Layer 2 of a small transformer language model trained on English Wikipedia (12 layers, counted from 0, width 128).
A neuron's activation on a vector x is SiLU(gate . x) times (in . x), where the dot is the dot product.
The model reads these tokens: "–" "8" " |" " " "1" "0" "–" "6" " |" " —" " |" " " "6" "–" "1" "0" " |" " "

The vector x that enters this layer's MLP at each token. A number n stands for n times 0.0071.
0 "–": -226 123 72 196 -75 49 -25 -184 86 82 234 21 78 -85 -168 -41 -37 71 21 162 -80 -90 62 -38 -67 -147 15 -37 -53 -35 -16 155 -188 204 -70 2 -69 110 94 120 221 316 403 109 -62 67 -163 201 -166 43 191 68 65 -43 -213 90 -109 3 -94 -46 -199 119 -361 -163 -250 -132 59 -159 192 -283 -205 -1 -260 96 16 188 172 -69 51 -13 -52 115 111 -31 -53 -114 124 189 -127 -102 -256 89 -87 87 117 150 -336 12 -224 -208 26 -34 -35 89 -34 173 -126 -34 -308 198 97 121 -248 157 187 -62 45 150 -71 -70 97 29 109 11 -32 32 26 -32
1 "8": -61 61 -215 213 72 83 135 -140 148 146 -20 112 2 -2 -73 -188 241 -15 22 245 2 -167 -231 -71 -70 -58 29 31 119 17 67 -199 -68 193 65 113 -34 137 -13 79 123 381 222 8 -43 -57 -41 169 77 -132 -55 185 -207 -178 -36 56 -37 88 -243 -98 -72 72 -392 -76 -201 -174 52 -206 115 5 -187 10 -260 17 -56 89 106 64 29 -265 54 -101 45 60 -46 -63 67 222 -172 24 -126 185 10 75 129 -1 -53 251 -21 -113 -108 -55 117 70 8 148 -57 -55 -221 64 -15 234 -141 220 190 -63 33 153 52 34 313 87 90 71 121 66 -54 1
2 " |": -204 265 -46 147 -24 1 -83 29 1 126 42 -29 75 74 -88 -27 82 150 -38 -8 -47 -159 -61 55 -181 -148 -52 -56 80 -269 99 -134 29 56 111 130 -74 85 -42 35 -70 177 172 -143 53 -83 4 54 85 -128 37 109 -72 -108 -26 192 -93 7 26 11 -108 234 -130 -27 -60 -163 185 -124 44 -60 -54 207 -157 22 -41 72 7 -79 15 -9 -78 -44 25 143 58 21 53 59 -31 -35 -86 -9 -40 40 160 71 -32 -121 -160 -29 121 -259 -32 -44 3 -42 -110 -30 -11 -81 44 105 79 142 116 8 35 116 58 25 55 10 64 -30 98 -106 -1 -82
3 " ": -93 31 23 126 -12 63 -37 41 -14 114 276 -5 127 19 -65 145 -171 1 -3 15 -8 -123 17 252 -107 94 -21 -46 -8 -340 8 -76 5 87 12 90 -101 35 -104 86 -55 227 98 377 -146 -10 -121 83 116 185 96 -27 45 -119 5 220 -36 -38 -9 -138 -197 68 -209 17 -152 -59 150 -12 -54 28 -87 -9 -142 -11 -56 1 -100 -68 5 38 36 89 11 70 86 -1 60 94 -121 -32 -87 303 -4 -19 154 74 -4 133 -138 -31 101 164 -66 31 38 -270 -24 -25 -115 4 10 16 -8 30 -40 85 44 74 1 8 -36 26 16 77 20 14 88 -107
4 "1": -132 23 -365 111 23 135 97 -118 -2 87 126 -15 52 -11 -85 -27 34 46 19 -32 -110 0 -40 -51 -146 123 199 -120 69 -6 -107 69 -223 123 137 -71 -34 -12 -122 112 -182 246 38 -33 -88 72 34 218 55 -99 36 47 -24 -3 -59 -8 28 66 -162 -161 -24 -152 97 206 -187 31 -17 7 -75 55 -58 4 -69 -88 -197 -13 -60 1 87 -145 -4 95 -151 164 -149 161 21 192 66 138 -120 351 -49 83 120 75 29 -35 -37 44 -42 98 -31 184 -120 -89 48 -154 0 -18 -127 -33 -79 65 -56 80 -35 98 177 71 255 11 -119 -34 -98 49 -75 -181
5 "0": -109 73 -232 -93 -37 -21 47 -273 -120 -23 -17 -19 88 -137 -54 -26 124 50 50 -168 46 -49 -327 -352 -28 -49 -11 -157 87 -162 49 172 -68 58 156 -99 -66 -3 150 -5 -114 271 -156 91 88 -37 78 112 -17 -27 -36 -121 -47 -60 -105 -131 -53 2 90 -34 -83 -6 82 119 -256 158 -40 -124 -25 -87 -17 -31 38 33 -134 -159 68 110 -57 147 -200 231 88 200 -175 79 169 138 -44 103 20 292 92 20 11 123 103 47 -116 103 -125 -6 -6 80 -104 -194 -103 31 -49 71 -144 366 131 70 286 56 -49 70 -90 -10 117 -7 90 -9 -51 -82 -35 -257
6 "–": -164 115 8 140 32 56 -31 -34 -173 268 289 -71 -172 92 -191 70 -41 123 28 -171 49 7 -22 -14 -61 -68 69 -131 -75 -109 2 175 4 -14 -10 -198 59 -7 145 -167 51 108 274 142 -166 -130 -188 90 18 102 144 -92 125 168 -354 17 -149 -128 185 -6 -107 235 -95 35 -268 -78 142 -66 168 -473 -80 -37 -56 180 182 175 31 -355 -11 128 -89 71 153 22 103 -33 65 69 -67 110 2 54 42 241 105 172 -195 -118 -290 94 57 85 -174 161 -54 28 -196 -6 -208 112 154 67 -44 95 131 -22 51 53 -229 51 -50 -74 26 -40 -205 86 0 -280
7 "6": -65 71 -262 175 64 235 88 5 -29 191 19 -5 21 170 -30 -69 177 -85 90 63 133 -3 -352 -39 -96 -91 108 -107 55 -1 163 -201 32 -14 -52 111 -137 -80 176 53 186 307 250 -6 -7 -237 -5 147 73 -68 -30 133 -10 -60 -116 68 -40 -47 -196 87 -235 57 -329 8 -151 -176 114 -154 187 15 -55 -95 -30 152 -91 54 12 -109 8 -254 -25 -116 29 96 -41 -60 -47 120 -15 -16 -61 142 16 275 148 81 104 115 93 -80 -209 -24 -75 143 147 51 -223 -86 -108 106 110 173 -42 170 128 -44 16 7 -127 83 -61 75 59 32 210 111 -74 -138
8 " |": -181 244 -89 141 -34 16 -92 74 25 151 69 -45 26 47 -90 -49 49 135 -34 22 -4 -144 -73 -11 -191 -99 1 -50 59 -286 102 -171 51 83 63 129 -82 -13 -26 -5 -40 109 163 -144 71 -110 14 66 112 -131 36 104 -23 -80 -62 188 -39 10 -18 26 -114 193 -94 -48 -9 -152 185 -104 72 -15 -48 209 -107 36 -63 45 16 -79 10 -50 -46 -62 -16 89 59 33 19 45 31 -33 -73 -29 -35 73 160 70 6 -171 -135 -44 113 -280 -16 26 53 -73 -87 -10 -41 -56 39 59 84 151 185 11 30 81 14 21 -14 31 37 -46 73 -95 19 -156
9 " —": -184 123 -76 18 -271 -135 208 94 -25 291 174 -64 -74 157 -96 92 -168 -29 7 -71 -88 -183 -15 -111 -124 144 28 44 -120 -104 110 -23 -22 171 110 -2 -320 -208 27 16 -110 63 188 76 -177 -65 -78 73 -90 -47 30 -78 -94 -171 102 32 -101 -36 -78 -6 12 -10 -3 127 -179 7 120 185 30 -181 -236 111 -225 89 -46 28 -4 -48 -38 208 -212 -80 85 -149 -101 -67 51 245 -148 15 153 148 12 -88 194 113 -81 165 -208 40 202 -59 -190 30 -8 39 168 61 67 159 83 8 -50 80 333 68 -12 118 146 209 25 -32 292 307 35 56 31 -129
10 " |": -9 252 -79 -13 -156 -51 -94 218 34 68 8 -69 27 -48 -28 40 18 79 -42 156 -55 -224 36 -79 -193 -83 36 37 160 -231 89 -19 39 -3 58 -15 -224 -22 4 39 38 121 168 -113 -165 18 1 -21 110 -175 -27 90 37 -208 10 168 -96 24 -34 0 -110 -46 -182 -161 -132 -130 118 -162 132 149 -122 185 -131 76 36 -45 -9 -12 -149 25 -101 83 28 49 -83 39 111 159 67 -46 -69 -43 -70 145 92 172 20 -137 -100 97 22 -187 59 -55 -60 -74 23 -44 -99 -198 -67 -6 7 109 98 76 -95 106 138 129 57 -43 49 -49 95 -26 6 -64
11 " ": -11 18 1 11 -99 45 -51 84 18 54 258 -20 191 -30 -3 148 -257 -3 -14 163 -4 -148 82 114 -101 14 25 41 38 -333 -14 -18 61 66 -60 22 -200 -29 -51 81 32 146 123 373 -193 51 -140 17 71 195 49 34 106 -186 6 195 -31 -36 -30 -168 -161 -64 -124 -55 -180 -21 73 -71 -29 169 -93 -13 -180 66 -51 -77 -60 41 -136 109 92 155 4 8 -44 6 81 201 -106 -47 -62 298 23 14 121 145 3 100 -41 37 24 161 7 13 -19 -282 52 -18 -155 -95 -41 -29 -49 -6 -71 97 -9 101 65 25 -55 43 30 38 -4 27 91 -128
12 "6": -120 62 -324 75 -48 266 83 -165 -104 130 96 -83 114 14 60 5 99 31 59 148 67 105 -326 -167 -92 6 159 44 167 -42 76 -43 68 45 38 53 -151 -61 117 112 49 228 144 28 -109 -24 132 91 29 -45 -19 181 170 -46 -135 -30 -54 -13 -181 54 -192 -199 -129 101 -131 -5 71 -208 5 100 3 -58 250 0 -22 -170 41 116 -183 -118 -18 41 -42 125 -74 -49 129 200 -2 18 -67 162 88 377 172 176 103 99 155 43 -235 194 78 196 12 -97 10 -1 -149 -140 -149 152 -173 97 -140 -42 -67 2 -85 156 69 81 34 38 -19 135 -55 -255
13 "–": -228 65 -38 143 -62 114 -51 -42 -127 310 195 -66 -145 25 -197 -16 -85 128 19 -152 45 94 -24 -115 -49 -85 98 -37 -66 -128 -16 65 27 105 -11 -204 32 -117 130 -160 100 -51 289 137 -83 -155 -99 109 2 192 196 -23 261 186 -376 -16 -61 -152 114 17 -122 182 103 95 -109 -91 117 -143 104 -419 -17 -8 -33 187 193 50 108 -198 -82 173 -30 -2 76 62 83 -32 62 26 -1 115 20 40 117 265 145 215 -132 -240 -240 103 78 97 -212 218 -56 -51 -144 32 -215 -13 86 74 -43 123 175 -25 1 -16 -185 77 -107 13 10 -97 -249 -5 27 -434
14 "1": -6 -11 -337 124 118 113 100 234 65 262 23 64 -27 87 -154 -141 -11 -78 63 -17 -45 -82 -94 -73 -123 -29 236 -204 6 12 -30 -123 -132 114 130 -75 -115 -107 50 46 75 158 117 -49 -44 -163 -103 225 66 -13 -55 50 -116 -32 -67 25 103 -38 -266 -92 -1 61 -9 141 -138 -153 31 -36 17 4 -64 -20 -303 205 -199 162 -37 -121 138 -144 39 -118 -166 155 -144 137 -56 142 76 144 -47 308 -66 88 74 8 116 -130 -91 63 -52 -175 -162 85 40 42 -125 -173 22 101 80 -7 109 130 142 31 30 52 162 124 117 43 -99 -82 95 35 -121 -225
15 "0": -130 55 -163 -2 -58 1 77 -45 -79 168 -7 35 211 -80 -140 -120 56 33 65 -147 115 -122 -309 -281 -27 -186 4 -134 97 -130 74 -35 -49 147 128 2 -161 -75 149 72 -44 269 17 69 245 -108 8 166 0 6 -107 -72 -113 -188 -42 -81 -5 -9 -58 40 -54 197 -6 67 -231 -36 26 -164 -83 -98 -35 -35 -203 119 -110 6 129 84 44 140 -218 112 83 204 -171 11 188 186 -72 102 -18 284 99 61 35 55 75 42 -158 118 -91 -223 -41 30 -46 -85 -250 69 -52 114 -37 384 178 133 414 22 33 53 -17 96 78 48 163 -22 56 -4 -47 -180
16 " |": -87 268 -47 107 29 -3 -96 85 -69 165 80 -56 -6 82 -112 19 72 181 -28 -4 2 -159 -68 29 -178 -68 31 -82 77 -294 118 -135 95 -1 95 94 -76 44 -1 -15 -155 145 124 -140 -12 -120 -21 34 145 -132 19 47 -45 -50 -50 184 -94 7 29 41 -81 255 -121 22 -86 -176 207 -62 -53 -87 -36 196 -72 43 -15 117 -60 -161 13 -4 -115 -17 -11 147 93 85 28 31 2 26 -48 -38 -41 96 106 39 31 -159 -146 85 130 -264 -34 -48 28 -49 -107 -4 -2 -84 61 60 141 119 127 0 24 67 -26 51 48 -43 18 -35 25 -58 -12 -159
17 " ": -39 21 17 91 -2 60 -54 36 -68 160 268 -18 36 53 -71 190 -187 4 11 -18 5 -83 2 248 -95 84 42 -62 -22 -350 14 -99 36 38 44 62 -96 -6 -80 37 -133 204 21 391 -209 -57 -108 91 132 201 103 -51 92 -74 4 197 -21 -35 14 -142 -188 95 -159 69 -169 -68 165 26 -102 5 -93 -4 -91 37 -42 2 -138 -112 -23 -3 18 91 2 113 99 47 0 63 -96 -6 -37 284 -3 14 139 41 46 148 -112 48 130 179 -100 38 51 -311 -16 20 -61 7 17 3 56 -2 -65 85 24 31 -26 25 -74 12 -10 61 -21 13 93 -189

Each question shows the input weights of one neuron of the MLP. A number n stands for n times 0.001.

n269 gate: 178 -3 56 -102 164 128 -124 -47 132 -50 6 -33 -117 68 -129 -159 24 -76 57 -102 178 -3 186 0 73 -50 135 206 79 -54 -174 48 184 -40 -6 93 144 120 -58 63 128 -44 -43 -48 19 -44 28 -108 0 71 122 -103 34 173 15 -20 6 89 52 12 220 -102 60 -9 -47 -25 154 -186 0 83 -158 -36 159 87 -158 -16 -83 64 121 -241 -71 223 -15 6 -28 77 50 -49 85 57 -174 11 12 82 71 -21 -16 122 -66 -66 -126 -50 -177 202 -22 24 54 92 -117 -41 -117 92 -91 -77 62 31 126 66 -28 56 167 -82 -140 -21 -116 227 -66 141
n269 in: 53 -61 7 -79 -24 10 156 19 -191 11 -67 56 -30 105 56 -16 97 32 -51 136 -57 -71 -138 115 -32 -71 -91 36 -54 58 -42 -49 -98 -137 -35 -29 -8 -102 -117 -141 98 92 -31 101 81 -35 -32 -47 -29 -48 -186 -61 135 -36 -3 24 -90 20 65 138 117 -105 -115 55 19 -70 85 18 65 55 -26 71 -124 -105 52 -56 -94 -31 -251 77 78 -38 -79 143 42 171 -219 8 -123 72 8 51 63 -146 30 81 -45 10 126 35 -107 -67 24 13 34 -84 32 -184 94 40 107 81 -98 -50 -160 61 -64 -43 -89 -84 -126 -144 -59 -31 32 54 -72 26
On which token does it fire most? 15 "0"

n364 gate: 179 -18 -58 -48 99 -114 -19 -142 97 118 66 56 45 136 -152 -125 -175 -67 145 132 297 81 63 -76 -145 -58 -71 137 3 31 -13 -95 55 106 24 -126 -76 -142 -91 -7 -4 -147 -64 -87 210 -157 -24 -68 72 159 245 7 -185 -74 135 63 -14 -118 0 40 -253 -84 -191 0 83 129 -77 -137 -21 88 112 154 -51 0 7 17 -10 -108 126 158 -54 92 -286 203 99 245 -82 78 -107 100 59 -94 -140 -128 -36 203 92 -24 -136 -201 -198 3 -142 -20 24 -155 -35 -20 122 -28 -51 -138 -103 -84 0 0 -159 -23 -99 -20 7 80 -23 -10 34 67 103 132
n364 in: 35 5 52 43 -140 -3 -40 -73 38 70 -29 157 -70 -39 233 37 -61 112 117 -29 57 146 53 -33 -27 156 -26 -79 -23 -48 60 0 -145 98 -18 92 52 60 -136 61 30 15 -8 100 -195 129 -113 -51 133 41 45 -185 69 118 -22 -29 29 177 106 -37 -40 18 216 -88 122 -68 163 -66 -62 -74 -66 86 3 -43 25 58 86 34 92 -35 0 -132 20 -104 -127 -66 -23 -6 101 132 -59 56 72 -73 60 -91 -84 105 -114 128 195 38 -9 -9 -69 -92 -138 14 -211 -102 206 216 142 -20 40 -58 84 130 95 158 88 37 11 -39 145 -98 -95 -123
On which three tokens does it fire most, strongest first? 3 " ", 17 " ", 11 " "

n184 gate: -23 -121 52 -26 100 -48 -15 -179 148 26 -26 -177 83 -37 -46 -39 28 147 78 119 93 -88 22 -142 -56 -186 -155 29 64 30 -25 197 26 -49 -36 264 244 41 -83 69 -34 90 160 -104 27 96 16 6 -141 -25 -35 13 -95 -134 31 -33 -72 -109 13 154 132 50 159 -61 -30 157 -121 257 -34 39 169 -78 114 -133 -105 102 -320 26 -83 -39 -16 223 70 13 13 58 231 13 -172 16 -27 6 -111 -257 19 153 69 135 83 125 3 -93 50 61 26 95 83 141 -20 -33 -84 -100 82 19 -114 167 -41 -116 -72 45 -53 -95 86 -111 -102 -10 171 148
n184 in: -104 -78 103 212 -94 -9 -158 -108 -52 58 -40 -53 -90 73 -111 -123 94 -97 -255 148 -48 -179 -121 -56 55 64 -18 68 209 25 110 69 113 -140 142 76 -123 -32 -48 -102 -38 62 42 -125 -171 -71 -76 36 -12 142 -21 186 9 -146 -138 -14 37 44 115 69 69 -212 6 -153 71 -93 44 -70 22 -9 -88 -99 98 112 107 -116 157 57 -106 18 -142 92 -68 43 -182 42 -64 24 122 106 211 50 110 34 -115 -35 88 -108 28 -25 -112 86 -46 24 109 -141 6 -42 -43 -206 -61 90 -211 6 21 -40 -62 -23 -27 42 -87 -89 71 30 159 41 -38 -80
On which token does it fire most? 5 "0"

n179 gate: -122 51 -3 64 -64 197 -65 -32 71 -162 104 -78 -20 -104 -61 -54 -127 262 -6 117 54 -264 102 -213 -78 -93 -22 -65 131 -155 -133 16 -35 96 -65 3 -10 -47 -123 -139 128 69 9 76 66 -3 154 105 97 -36 116 96 0 31 37 15 70 -77 67 82 -82 -23 -295 -91 26 36 -90 -134 -115 16 -140 -3 -19 -169 47 23 136 233 -72 -23 -22 -60 -236 145 147 -105 29 -127 22 115 0 258 77 -74 -33 80 -64 -22 -16 -65 170 18 49 -95 -48 -93 -46 -208 52 29 -258 28 -77 44 3 6 -56 -150 -124 96 -36 -53 -22 -171 -138 9 -40 74
n179 in: -33 93 178 141 -51 -68 72 -269 -36 -137 -49 181 -211 239 3 -77 -137 56 -139 83 12 65 49 -58 -81 -208 104 32 15 -138 -34 -188 166 -42 52 24 128 -44 101 -40 -22 151 -68 -110 -74 -28 -39 -36 73 37 100 -69 -6 62 14 -148 102 -147 81 124 3 80 -31 148 67 0 -79 69 -108 0 72 184 -91 93 -65 76 -158 -71 46 24 -12 125 -85 -79 69 -30 15 -75 -47 -6 15 28 -217 173 74 87 33 -118 28 210 9 -60 43 196 3 -96 34 3 -46 30 57 50 136 36 33 54 76 -81 -66 -9 6 -21 -82 144 36 -18 -108 -257
On which token does it fire most, and how strongly? 8 " |", at about 1.8

n22 gate: 18 -3 -8 -38 29 -38 38 30 200 21 3 -40 6 37 -66 29 -23 -179 95 -158 -64 43 6 -163 -90 41 -137 92 3 -68 -64 -94 267 103 -42 -74 -30 58 -58 48 -15 -145 -145 81 94 -177 -86 -281 71 25 61 -6 56 -173 117 -101 -38 -167 196 -23 -134 -45 -105 -67 128 94 -49 -65 21 137 21 -82 -15 100 23 -24 18 -49 260 -15 -64 -21 69 -83 -65 -85 -71 -73 -29 -163 -18 92 -9 -75 -3 17 -41 -44 -291 -12 171 -145 -27 -73 -205 -6 -63 64 33 -66 -15 73 151 -114 94 -83 183 167 24 41 84 -17 -55 -60 0 52 40 43
n22 in: 59 91 -55 -41 50 -219 -207 -39 104 -24 -116 -80 -144 -25 24 168 -63 -91 -190 29 44 -6 48 66 -15 15 82 26 32 73 -3 51 -18 -12 84 -50 -66 -25 52 -27 -9 102 -239 30 -63 3 -130 -88 178 174 176 94 -21 69 65 -14 15 116 181 -160 131 78 -45 87 71 30 -34 -65 61 -41 -6 37 41 79 101 -142 -149 -96 63 119 -79 -9 37 121 68 -56 -80 -143 -72 -132 117 92 -47 68 -75 -40 -80 165 -78 -36 -134 -53 93 111 108 -26 -60 -29 99 -143 -123 -90 41 154 6 65 120 6 91 114 36 230 109 29 95 -169 -211 6
On which token does it fire most, and how strongly? 0 "–", at about 0.41

n397 gate: 112 -28 93 -140 273 28 -136 78 129 29 -32 130 136 -147 -206 19 -6 88 -100 -126 -189 -10 -52 102 -83 -70 16 28 -69 -56 24 -88 -61 -96 -91 -3 58 -156 -113 -55 95 -26 12 -9 -33 -32 -77 -66 6 140 -207 77 80 9 -46 71 61 128 -139 -9 160 -65 126 -85 248 -72 96 19 -92 142 159 -64 141 38 100 119 54 94 -154 103 -145 3 -53 -237 -13 118 6 -155 -124 71 146 -158 -163 -16 -200 3 -26 -53 -110 -116 -148 -27 13 104 177 80 -59 -47 211 126 200 -135 -96 129 -25 80 -121 92 57 -105 26 -34 44 0 45 59 49 80
n397 in: 100 44 -77 169 107 -109 -43 30 -159 106 92 -20 30 -43 -15 233 -51 120 -108 69 -38 -136 -48 85 46 -44 -49 105 -129 51 152 -60 -97 32 -181 125 35 21 29 112 -129 -60 103 -106 -111 42 44 -20 50 53 -29 -53 -120 -37 -160 -8 18 31 -110 -14 -49 9 -53 104 103 -9 151 -55 -93 -158 -128 25 -144 -152 -49 47 -35 -3 21 165 113 -200 74 82 114 -73 -35 -23 -103 20 -68 -67 94 56 17 149 -67 -103 -167 92 175 -188 -181 -29 -41 3 9 121 65 -142 -23 -37 103 133 149 164 -176 8 -20 -15 12 114 -143 -65 -74 -142 -76 -42
On which token does it fire most, and how strongly? 12 "6", at about 0.18

n244 gate: -10 -75 56 38 -91 -117 61 29 -105 -54 -48 257 71 3 99 28 40 310 -137 134 28 127 152 -49 -79 95 -106 141 200 -173 -39 -187 -101 176 -147 -25 -45 121 -96 32 -6 103 154 -138 87 45 54 0 51 45 161 -249 -16 12 -133 -18 25 -145 147 174 -62 145 -109 -143 67 -71 -175 98 91 149 -88 175 60 -97 -169 54 116 0 -81 -152 69 -75 -28 73 50 -138 126 -78 138 110 -122 69 79 -67 -24 -9 -44 -90 32 -102 15 -3 -51 -53 94 15 -10 -15 118 19 72 -19 -111 16 91 164 -40 97 44 -47 -90 -138 -95 107 13 3 110 67
n244 in: 28 -32 -31 -3 123 78 153 -50 -50 -209 131 59 59 35 0 -114 56 -130 102 131 16 -97 53 -85 -103 58 93 21 -43 8 24 8 75 44 0 -74 -84 34 5 109 255 130 -94 -53 -144 -157 77 -77 47 -50 -11 28 -72 116 -149 -110 8 42 -104 -24 -33 93 -3 -149 -64 0 204 -77 11 -73 19 -13 55 36 -11 -125 38 -176 90 -130 -101 -9 -54 69 218 14 -77 110 48 88 -95 -139 -19 78 -65 -63 110 43 48 20 168 -29 73 -223 52 -101 3 -30 -8 -87 115 5 244 74 -80 -58 -11 124 -30 63 -98 -35 19 -21 -3 -11 -174 -5
Its two highest activations, in order, are on tokens 8 " |", 2 " |"

n92 gate: -48 -8 53 0 139 -6 -47 24 24 6 42 35 -145 -71 30 -111 285 -55 -3 -44 109 -25 14 23 0 -170 -29 188 35 49 71 210 24 -3 57 -9 226 -93 161 -9 196 -113 -41 -33 -116 -39 -60 -65 72 71 -152 -18 -54 137 29 -6 -152 -163 -86 76 35 -97 72 132 0 -58 0 202 -70 150 53 -80 -6 -65 35 -102 162 38 110 0 32 -83 -26 -96 -107 240 33 71 41 29 -91 126 24 -156 -71 108 -110 47 88 -99 -32 149 -187 118 -47 -181 15 -173 70 169 89 -53 141 21 -148 -6 -98 -34 -95 -89 -61 29 -180 -29 75 84 -46 29
n92 in: -6 -108 45 20 -62 136 84 -95 48 -60 106 8 -115 -133 -103 -11 109 96 -136 -179 -42 207 -52 104 96 68 70 107 83 49 86 -139 40 -8 -3 -107 -26 53 -114 103 -96 -64 22 -129 26 -49 93 -76 -54 3 -33 -14 43 147 171 -45 17 287 182 -14 -173 49 -14 -42 3 9 22 -136 58 111 -20 146 14 -51 119 -165 -104 -89 -3 14 92 -59 190 -60 34 -17 127 6 14 -126 -66 -54 156 31 3 -89 158 86 -3 -100 35 -13 3 167 -78 -74 -87 117 11 114 42 0 -31 -53 285 -68 -79 -3 116 -45 -98 33 -14 -61 -20 -30 63 -44
On which token does it fire most, and how strongly? 11 " ", at about 0.27

n48 gate: 0 -55 95 42 165 140 154 129 39 62 -30 196 20 17 26 -6 -110 153 -72 -87 67 87 -13 -110 -79 -82 -71 -155 54 18 3 -33 -65 -104 -46 78 151 -51 -13 -145 157 -86 13 -56 -30 -89 -104 -94 43 207 83 134 -118 197 116 39 -185 47 23 221 147 206 -115 -99 49 166 -44 -39 137 -3 45 -50 75 178 10 3 -368 -10 -3 56 -32 -27 85 -46 -26 39 16 -242 6 117 242 -42 -13 -92 -62 9 91 -109 40 -79 -31 -188 -96 87 103 110 60 106 40 -56 146 45 -114 19 78 -88 -63 -84 13 42 -271 -184 6 -95 203 120 -22 126
n48 in: -114 20 -67 -156 -37 -111 -42 -46 -9 0 32 -94 52 -47 80 -20 107 224 58 -56 -194 -217 -36 126 -27 17 51 -55 -11 -5 -127 -52 214 9 -29 -45 -115 27 -36 -55 120 -3 0 41 81 -23 176 -107 -40 27 84 -97 68 -33 5 -84 -54 -11 183 -39 -76 227 -66 -3 52 -58 -161 0 -6 42 158 95 0 -11 -97 69 17 -70 35 -129 -200 9 -77 -69 -173 -23 -94 -54 22 85 -107 120 -17 109 83 87 114 -22 -98 121 77 11 -161 -6 141 -49 -87 126 121 60 -133 154 23 -84 238 -94 -36 60 -43 -102 124 -177 17 0 -80 97 39 -94
On which token does it fire most? 6 "–"

n280 gate: -128 -125 16 84 -10 -13 -3 72 -196 85 -208 -231 -14 67 -58 -23 110 -48 -19 20 53 35 10 -84 -67 -185 -266 -23 23 6 -16 -10 220 30 -58 171 -68 158 20 146 -104 -237 23 -193 -59 161 -87 -70 -155 208 59 -34 -64 10 181 59 -30 -71 77 -30 -40 -186 -24 7 135 134 39 148 -7 -50 7 39 -192 -154 190 193 10 -125 0 30 -40 105 52 54 67 10 107 -217 111 121 120 9 192 -278 -67 93 151 17 -58 -204 107 -95 -126 17 40 -32 34 20 133 -37 40 -99 -54 -27 37 172 7 29 205 131 -75 20 108 -26 -7 163 -52 241
n280 in: 201 46 114 -166 78 -19 -124 126 178 63 -43 209 43 -174 -7 -45 32 -84 33 -130 -155 -37 -142 114 -156 39 146 -127 -19 15 77 77 224 62 -86 52 -136 -55 45 56 87 63 77 -199 -111 20 -88 -113 -59 -40 -132 -33 -79 275 -38 130 154 50 -78 -93 -129 -70 -66 29 -30 -174 108 -3 -114 -23 68 125 -193 29 182 72 -16 -260 -23 240 107 -31 134 -154 -33 52 -16 26 57 60 -30 -96 -7 26 59 -6 82 84 -73 149 -25 -43 20 -65 -162 206 37 199 -180 70 68 116 53 129 -39 -16 73 151 117 29 17 -83 -45 -6 89 64 -216 -41
On which token does it fire most? 9 " —"

n319 gate: 178 -27 -6 -189 127 -82 86 -205 -75 -63 -75 42 -13 114 -78 73 -81 185 -54 -74 -147 74 264 96 -38 168 -129 85 -9 191 -15 -86 94 59 -19 -53 -82 -10 -177 107 57 -301 -58 57 213 79 3 46 -12 32 -6 84 -16 55 -69 69 71 -107 3 3 -116 3 -82 -12 78 3 206 -90 -147 -150 170 164 -62 12 12 -41 -37 101 89 -6 0 -123 -130 -31 50 -80 -65 111 64 99 145 -125 124 -82 -233 21 -127 40 28 28 183 12 9 37 -68 204 -92 67 -117 41 9 -31 -140 101 145 -78 -39 3 62 -62 120 -67 -121 -82 -78 42 120 27
n319 in: -74 133 -94 20 59 14 -76 153 -43 -123 -57 -124 -75 21 135 84 118 125 42 8 53 -123 -58 -41 22 3 -39 30 42 128 -67 174 -94 -20 40 -91 -63 127 67 129 163 -58 158 -134 -15 -101 145 -28 -146 -76 84 -23 -66 -8 46 -5 -14 14 93 -87 151 -183 3 -73 -11 -52 -205 0 126 -42 56 -111 74 0 -189 108 11 47 -38 11 112 24 0 -3 -85 -161 165 127 -69 28 64 65 6 37 -46 136 -65 -156 95 92 132 43 -147 14 -53 -19 46 42 -118 40 14 -90 -131 143 -93 -82 -41 -82 144 65 -110 268 141 64 94 -63 11 77
On which three tokens does it fire most, strongest first? 17 " ", 3 " ", 16 " |"

n81 gate: -114 -157 27 -163 127 164 -161 -94 -47 32 90 -72 166 30 -50 14 -196 84 -157 -162 39 48 76 -172 -25 -14 60 -118 139 -3 -101 -51 282 -25 40 -39 208 52 -91 -54 73 -149 -90 -142 164 -14 -142 -243 114 71 14 -14 104 104 -17 -191 11 -68 247 102 74 149 252 -11 100 109 -125 -103 -44 105 46 140 192 177 202 -86 138 -157 55 14 56 96 55 -43 -195 -81 75 117 -17 -214 170 -46 57 75 3 -99 -128 21 -14 4 161 40 -112 -21 21 -58 -134 161 166 -104 -14 -347 46 46 39 -4 21 -3 67 46 -145 -21 -153 -163 25 -62 176 131
n81 in: -63 168 12 -39 39 -16 -64 -113 7 7 -99 6 133 198 208 139 -35 124 205 39 10 24 218 47 -111 56 -26 -48 -93 -177 205 -245 26 -157 -126 23 245 -72 164 103 57 -84 119 167 44 17 36 247 -23 -34 3 -118 102 -67 -57 -42 88 -38 -130 277 0 134 17 -126 -46 -70 -102 43 -24 -55 -42 25 141 -42 -74 72 10 -6 -117 -96 -26 71 121 -46 118 62 -23 -26 77 111 233 15 -180 0 -158 94 157 -10 123 36 85 0 103 -123 201 54 -90 16 -10 245 -3 6 -141 61 20 128 -155 -145 -131 10 -160 -41 26 -108 56 35 3 3
On which three tokens does it fire most, strongest first? 13 "–", 4 "1", 5 "0"

n346 gate: 146 -96 54 7 175 -23 28 -34 41 -92 62 53 -38 32 -226 -177 33 -52 -3 201 -20 147 49 3 -56 -71 -84 125 -43 16 -77 121 82 209 17 -30 -51 46 70 -82 115 -52 -50 -237 73 193 20 -23 -82 113 -123 -10 -173 -26 0 -91 -74 55 168 43 63 21 -65 7 106 35 82 88 -314 -267 -188 81 -112 -94 179 187 -118 -136 -69 -92 44 158 -69 95 10 148 -3 -111 66 46 -207 -230 217 7 -337 -23 -51 57 21 -154 56 10 -120 -17 -67 -82 31 73 -158 -161 -54 40 -10 -117 -30 78 -184 -91 233 -94 38 -119 60 40 -48 26 36 89
n346 in: 34 -110 191 -53 -74 -12 -61 35 -63 -129 -25 196 -48 46 424 28 12 -153 101 -117 -6 77 -24 148 49 6 -80 -100 -113 128 65 -127 -188 -180 -60 118 -47 -55 70 180 -80 -19 -64 -74 54 -133 97 34 -125 35 79 22 94 37 57 144 16 -27 127 -12 28 150 -22 153 13 -3 149 -121 -10 -74 -65 -86 -215 180 -15 25 -19 -193 207 -34 12 -81 88 84 -96 -46 -28 -68 -85 -48 44 -137 72 -41 -148 -24 -90 3 136 19 75 12 32 -31 133 90 3 31 60 129 164 83 -44 68 3 -128 -42 111 43 -56 -260 18 61 112 22 -58 -100 178
On which token does it fire most? 4 "1"